Layer 8 of a small transformer language model trained on English Wikipedia (15 layers, counted from 0, width 96).
A neuron's activation on a vector x is squared ReLU(weights . x), where the dot is the dot product.
The model reads these tokens: ":" " Grove" "r" " Co" "v" "ington" " |" " " "DE" " |" " Hamilton" " Ti" "ger" "-" "C"

The vector x that enters this layer's MLP at each token. A number n stands for n times 0.037.
0 ":": -15 0 29 -2 22 -3 34 -55 31 30 15 40 -13 34 4 -48 54 -34 -22 19 44 36 -31 59 -4 -36 52 31 1 -25 3 9 29 34 -23 1 31 1 35 14 -9 -2 27 -7 0 41 43 30 -18 -5 -28 7 -29 -24 10 50 8 2 1 -23 20 -51 -44 -14 -15 -24 11 -5 -58 23 -3 -8 17 17 -16 -25 26 -5 23 20 56 1 -14 -26 -35 -1 -16 17 7 16 3 37 -10 15 -25 -34
1 " Grove": -7 32 13 15 45 13 44 -12 -29 -14 -35 -55 6 52 6 -52 0 -16 -48 5 32 13 -28 -16 28 -10 12 37 -8 -22 -24 26 -19 22 13 -2 33 1 30 -19 16 -15 -11 -18 10 12 17 17 -28 -1 -7 -14 13 -35 -1 0 9 -2 39 -12 0 23 -49 -32 23 6 72 -6 -42 -42 -21 -36 7 8 -25 -50 22 -35 -22 -7 46 -30 -7 29 -55 -4 -39 -18 -40 4 16 7 -25 -40 -43 -8
2 "r": -13 -31 1 -24 10 -27 58 16 -13 -20 18 -85 28 23 -7 -13 38 -28 -13 -22 -1 5 -14 6 -5 -42 52 37 -5 -31 -6 12 36 19 -25 -28 24 -21 11 -4 -18 -13 -11 -18 -25 41 31 25 -1 -41 -8 28 11 -2 -3 13 -7 -4 22 5 15 -21 -36 -32 11 26 55 1 -42 -14 -31 -44 -6 4 16 53 4 17 3 39 47 23 15 19 -36 -4 -9 -18 -45 2 9 31 -19 -58 -53 -20
3 " Co": 64 -18 4 25 49 2 -4 -63 -19 16 0 -81 -24 8 -3 -17 62 -22 -68 -5 -7 -22 12 -14 8 -9 52 1 -16 -60 10 -10 -5 -31 -18 2 12 -24 31 3 4 -20 35 30 -1 -33 16 -8 -14 7 -23 3 10 -9 8 -5 -10 23 -2 -7 -5 6 -1 -7 -25 22 -20 31 -68 -13 -36 -67 -12 24 -23 8 44 -13 6 -12 38 7 14 -8 -35 38 8 -17 -37 -1 -26 -3 3 -41 1 -14
4 "v": -16 6 28 43 21 7 -58 -27 -15 -61 29 -55 -11 15 -42 6 -1 -30 -23 30 -47 22 16 8 7 -21 35 -13 -45 -28 3 -10 4 46 -14 -21 -12 -15 69 -8 -55 18 4 -27 -23 30 10 28 12 -3 -15 -20 -27 -9 -12 16 37 0 25 1 -5 -14 -23 -72 22 7 -11 7 -5 13 -37 -20 -3 -23 -16 38 55 11 -7 38 19 4 -17 35 -12 -12 -48 -35 -15 35 -13 16 -2 -20 26 -5
5 "ington": -10 -28 28 26 37 -14 66 -45 -31 -10 24 -66 -10 30 -10 -12 -18 -37 4 -24 15 -13 10 -11 7 -12 53 46 13 -55 -13 6 14 25 0 6 -16 26 31 -4 -37 -13 -2 -29 -6 14 29 27 -7 -9 3 -3 16 -50 -29 2 19 38 20 29 -64 1 -35 -37 44 12 51 -30 -14 -20 -12 -42 44 -13 -9 13 13 3 6 -15 55 1 32 14 -42 32 -1 4 -6 15 -12 -12 -19 -20 -3 -41
6 " |": 7 -26 19 -3 4 9 72 -61 14 17 19 0 -8 38 21 -29 21 -13 -36 45 -8 10 -33 28 -20 -11 40 38 18 -48 23 2 28 22 -14 1 -6 17 20 -29 18 -1 -3 -12 4 76 46 20 -9 -53 -42 5 -26 -2 21 32 -4 14 -14 -7 4 -26 -39 -23 3 -7 20 4 -65 49 7 -41 21 15 14 -16 25 -30 8 2 63 -12 -3 -1 -14 19 -21 -9 -2 52 -18 35 -16 -8 -12 -19
7 " ": -5 -5 19 -2 32 15 19 -37 -13 -8 20 15 9 56 39 -65 36 -37 -22 37 -24 24 -18 -2 2 -28 46 29 36 -14 14 5 28 9 27 17 25 -19 12 -51 2 -9 10 -16 19 -16 24 16 -3 -50 -47 -18 -10 -3 -71 43 8 6 -8 -29 8 8 -51 -38 -19 -14 2 41 -63 27 5 -22 36 32 -5 7 5 -27 -33 12 62 11 14 12 15 -26 -4 9 -5 15 -25 34 -8 -20 2 -30
8 "DE": 7 24 7 -10 32 31 -4 -36 -13 -9 21 -64 -13 44 19 -27 52 3 -43 5 -22 -55 -10 4 31 -64 18 6 -21 -40 -8 -15 36 23 -16 11 22 33 6 7 -2 -23 20 13 8 13 44 -9 -21 -58 5 -10 9 -9 9 56 -10 18 -11 -26 -19 -18 -27 -42 21 -5 -22 30 -10 -4 -23 -44 52 20 -16 -1 -1 -19 -29 33 24 8 -10 39 -22 3 -24 -2 -78 -24 9 -15 -13 -35 -3 -36
9 " |": -18 4 17 -6 14 18 34 -56 7 11 41 -49 -21 21 20 -3 -2 10 -22 -1 -9 4 -42 19 -33 -38 20 23 26 -53 72 -17 -3 26 6 -25 28 3 21 -13 -5 10 -7 6 6 68 45 29 -22 -79 -32 8 12 2 11 5 -14 22 -22 -7 30 -11 -14 -48 -16 -21 39 14 -34 20 -8 -47 6 -13 15 -31 45 -29 -23 8 53 1 -15 13 -10 24 -4 -31 -22 50 -25 22 -16 -12 -9 -15
10 " Hamilton": -24 27 10 7 24 -2 40 -41 -10 2 11 -68 -3 48 20 6 -5 5 -49 -1 12 12 -17 -34 -15 -34 52 94 7 -54 -3 10 12 33 21 -10 21 4 16 0 -25 -1 -8 -33 -3 4 14 20 -31 3 22 -13 -11 -27 -52 16 -3 35 10 39 39 33 -23 -36 22 -30 49 -2 -22 -2 0 -23 38 31 -27 3 3 -23 1 12 37 0 42 -1 -31 45 -26 7 -31 21 10 -33 12 -11 -12 -25
11 " Ti": -3 -6 9 -25 31 16 -6 -38 11 -29 26 -87 -39 36 3 -33 63 14 -34 -5 -29 -8 -28 -9 -15 -30 75 23 -4 -19 5 2 -19 16 -13 3 -9 -25 16 -41 20 5 -1 -7 10 -6 -3 -56 -25 13 -45 -6 -3 1 15 16 -37 -16 33 -7 -6 -5 -18 8 -52 14 3 45 -36 -5 -45 -34 55 20 -1 -22 -5 -49 12 -16 -15 21 16 0 -32 11 -49 -3 -41 43 16 16 3 -14 -7 0
12 "ger": 11 23 5 -12 22 6 15 -63 -3 -14 -25 -83 -32 10 -8 -9 48 -57 3 12 -24 24 -1 10 1 -33 11 47 -11 -22 17 24 59 30 4 12 -26 -8 17 -42 -28 22 11 -2 26 8 40 15 -16 -33 10 -13 6 -45 18 17 -3 23 -5 6 0 -34 -34 -34 -20 -6 28 31 -21 -36 -50 -37 -5 -43 -42 23 36 -18 -36 7 55 -16 8 4 24 31 -11 -3 -15 20 2 -19 16 -27 -11 -45
13 "-": -30 -26 23 29 3 2 -4 -23 7 -54 -18 -56 -15 52 2 -27 70 -30 -20 26 -14 -10 -9 27 -16 -36 81 12 22 -22 35 10 54 -13 64 -71 -21 1 6 7 26 4 15 10 -10 20 18 -14 17 -27 -19 24 14 -24 -21 -11 -9 -4 -19 -22 -19 -23 -21 6 -52 -36 52 -15 -26 -14 -16 -31 24 -10 -9 11 26 -2 10 -19 17 -19 -12 22 -5 -20 -3 -22 33 19 19 29 -6 -40 12 6
14 "C": 36 -6 22 8 10 25 40 -13 -36 -16 -13 -70 16 31 -6 -2 36 -3 -26 -19 12 -33 -4 -26 -24 -47 31 8 3 -83 -3 -39 -3 -7 19 6 -5 -13 24 23 -21 -54 15 11 -30 -21 29 -18 30 -27 -10 -48 -4 8 -25 41 10 7 -31 -23 -18 -9 -54 15 -14 -5 48 12 -60 -21 9 -35 17 4 -6 51 36 -42 31 -46 16 -8 -3 44 -14 8 -4 -15 -27 9 13 -6 -3 -13 -19 -14

Each question shows the input weights of one neuron of the MLP. A number n stands for n times 0.015.

n379: -20 19 -16 6 -8 9 8 3 27 17 7 8 -4 -16 -28 -35 -15 6 -4 -26 30 21 -16 23 62 32 -14 -1 9 -9 -16 9 -1 -10 -32 21 29 -24 26 14 -28 -6 -13 1 4 -16 21 -14 13 -13 -46 18 9 -18 31 33 -15 14 3 -11 40 -13 -65 7 -5 6 -7 13 -35 1 1 -16 33 -31 36 2 -26 10 27 -17 -9 -5 1 -28 -3 11 27 6 -16 -1 14 -7 -10 39 44 6
On which token does it fire most, and how strongly? 0 ":", at about 52

n298: 11 -43 -35 7 -13 5 14 -12 2 -8 -16 4 -19 -16 29 0 -29 -4 -5 -16 5 -11 -21 7 -40 27 6 7 2 -12 33 -14 10 3 5 14 10 13 34 10 -17 7 -36 19 7 6 -1 24 16 -8 -11 -4 14 -20 20 11 7 7 -5 -16 39 -9 10 45 43 -9 -24 16 3 10 14 -25 11 7 29 -13 -24 8 28 -5 12 -11 -6 -43 -12 10 0 -35 12 45 -11 19 -4 -40 -9 24
On which two tokens does it fire most, strongest first? 6 " |", 9 " |"

n61: -21 16 -41 13 12 17 -4 -38 35 24 -13 18 7 -35 -12 -41 -16 20 23 -18 -24 1 21 16 -14 5 -6 -25 -12 4 4 -20 23 2 25 26 -12 -23 -7 19 -31 9 -6 18 -17 11 33 22 17 30 37 22 28 -25 10 23 27 8 -18 -11 3 -1 42 19 -7 -48 -32 -23 31 -34 3 -16 -23 17 1 -4 43 30 14 10 5 -21 5 28 -8 0 3 45 6 -29 31 15 -6 5 -5 -36
On which token does it fire most, and how strongly? 0 ":", at about 1.6

n169: -12 6 -6 -6 22 48 1 19 1 -14 27 45 -22 12 13 -16 6 4 48 -11 -17 -15 16 -3 -20 15 2 -10 -7 0 7 -27 29 29 0 -16 2 -5 25 -29 -18 10 -14 5 -44 -1 -27 -22 62 25 11 18 -7 -18 36 17 -7 -25 19 7 -42 1 -6 30 20 -6 -44 37 -2 -22 -26 35 -2 -12 16 -37 18 11 5 -16 -1 -3 -8 -9 27 24 16 27 -6 44 2 42 -1 -18 15 39
It fires most on token 11 " Ti"

n198: -1 -10 -34 -21 -13 -24 -32 -22 15 12 -11 7 -2 -16 2 7 -16 -9 7 1 32 -48 11 24 4 -18 -10 -5 61 -3 3 0 14 -3 -3 -11 7 -9 -5 -24 -6 -12 -5 -1 2 16 -3 3 -5 -10 -5 2 42 10 60 -2 5 -1 37 28 -1 -16 0 -4 1 10 -7 19 4 -5 -4 24 49 30 16 -11 15 28 2 -12 24 3 -14 3 17 5 24 -34 -9 -10 9 -10 5 11 22 -14
On which token does it fire most, and how strongly? 9 " |", at about 2.5

n108: -7 -7 -28 -20 -12 -36 4 27 -1 8 -30 -3 -25 -10 9 -11 13 -7 8 8 19 -1 8 -1 -19 -9 -33 -7 25 26 21 -3 -5 3 2 -21 45 -14 7 16 -6 1 -9 20 12 -8 34 32 5 22 -2 15 7 5 -6 9 -10 3 10 8 -20 8 15 21 25 -54 5 34 6 3 11 31 7 22 -6 13 11 -21 -66 4 1 28 -31 -36 -4 -29 16 -46 -30 -32 -9 6 -6 -18 -18 21
It fires most on token 2 "r"

n315: 8 -18 -24 -29 10 7 48 -18 7 23 -7 10 23 9 -24 32 -21 -25 -4 14 -9 -7 11 -15 -16 -43 -45 -24 -13 1 -5 -15 -16 -30 11 32 42 15 -34 -38 -10 -55 -4 -33 -13 3 1 -18 8 9 1 -3 1 -21 14 -27 -13 3 -17 26 15 -10 23 1 -6 5 17 10 37 -5 -44 61 29 -5 12 11 -41 15 3 14 -6 1 -10 -28 -32 -12 28 0 23 -27 7 17 -18 -17 -22 -41
It fires most on token 2 "r"

n378: -1 36 -16 13 19 18 16 30 -20 63 11 -3 -9 19 -46 10 -20 1 8 -9 -26 46 6 30 -12 -28 7 18 11 0 -15 6 9 25 27 42 10 -16 60 30 -5 -40 -52 33 -18 -4 -1 -37 10 26 2 -9 36 23 14 -14 -18 -8 0 -40 -15 -28 -7 8 -5 -3 -7 23 10 10 9 7 2 -5 23 -23 4 -6 1 5 -3 -45 22 -4 -20 -39 6 5 9 26 -15 -16 25 -31 10 40
On which token does it fire most, and how strongly? 14 "C", at about 3.6

n121: 19 -6 -5 5 9 -17 -27 2 26 33 -2 9 13 -1 2 1 15 -30 5 -10 7 -15 8 3 -27 -5 -15 -47 -7 16 -53 -44 -39 25 19 21 15 -19 -18 4 -24 36 -23 34 -5 19 12 60 -4 6 20 15 -50 36 -5 16 26 10 -28 4 -13 14 8 62 16 -10 16 11 7 -30 -13 5 -24 18 -23 -3 -30 -8 -22 30 6 13 3 -4 -24 20 31 32 -9 -3 14 50 11 19 15 -11
It fires most on token 0 ":"

n89: -10 10 2 5 -9 -54 23 -8 -14 -24 -25 9 28 -10 5 -27 -9 22 28 30 18 -1 -24 16 -11 16 10 -7 14 -34 -60 12 -4 20 -33 -28 18 -36 12 -13 34 9 -4 -14 26 31 19 -23 16 -6 55 -22 6 -18 11 38 46 -7 -7 -4 -23 -11 20 23 23 12 9 -15 -22 -7 26 -11 -12 14 20 16 -31 7 -11 9 -22 -6 20 -5 -19 -10 -3 -14 -11 -42 4 -1 -13 -7 -6 31
On which token does it fire most, and how strongly? 2 "r", at about 17

n65: -20 6 -23 -6 19 -32 -9 -31 -4 1 10 20 23 9 -63 26 3 -37 -22 22 26 0 27 27 11 17 -11 14 40 3 -18 13 -21 -1 28 15 -5 28 14 11 9 -22 -14 -15 31 -12 39 21 -6 40 -5 16 -19 -6 18 -29 -35 7 9 13 38 -11 23 23 26 22 15 -17 -7 17 -28 -18 -19 -2 18 -21 -19 38 13 -19 -41 -12 9 31 13 7 -3 -10 3 36 4 -18 -19 20 -29 -1
On which three tokens does it fire most, strongest first? 1 " Grove", 5 "ington", 0 ":"

n273: 32 15 -23 -1 4 1 -9 7 27 -14 -1 15 -25 -30 -45 -21 16 -3 3 37 -8 -10 -1 -19 5 -5 -27 -4 9 8 10 4 20 -65 -40 17 4 -14 -22 21 17 0 14 22 36 -2 -56 38 -14 5 -18 -17 -20 -29 -24 16 -36 9 -16 -3 4 18 -18 -11 45 13 19 16 28 1 8 42 22 12 -1 -20 -11 14 -15 6 29 12 -18 17 4 -1 5 11 -16 -19 13 -22 -6 -8 0 57
It fires most on token 8 "DE"

n341: -4 -8 -69 -24 -35 27 -8 -59 4 -2 30 43 -55 -28 19 -28 -18 -3 16 57 -36 7 7 -16 7 -21 -34 -30 -47 -12 -23 18 53 -2 12 35 20 16 45 1 -27 2 30 -55 -18 -24 -23 4 23 47 16 11 -12 5 30 5 53 15 2 29 51 -35 34 66 -2 0 7 17 0 -36 -2 -18 38 15 -9 5 -7 -27 -5 16 -29 -37 -40 -14 28 7 -9 -29 20 -6 4 -25 -20 16 23 -30
It fires most on token 12 "ger"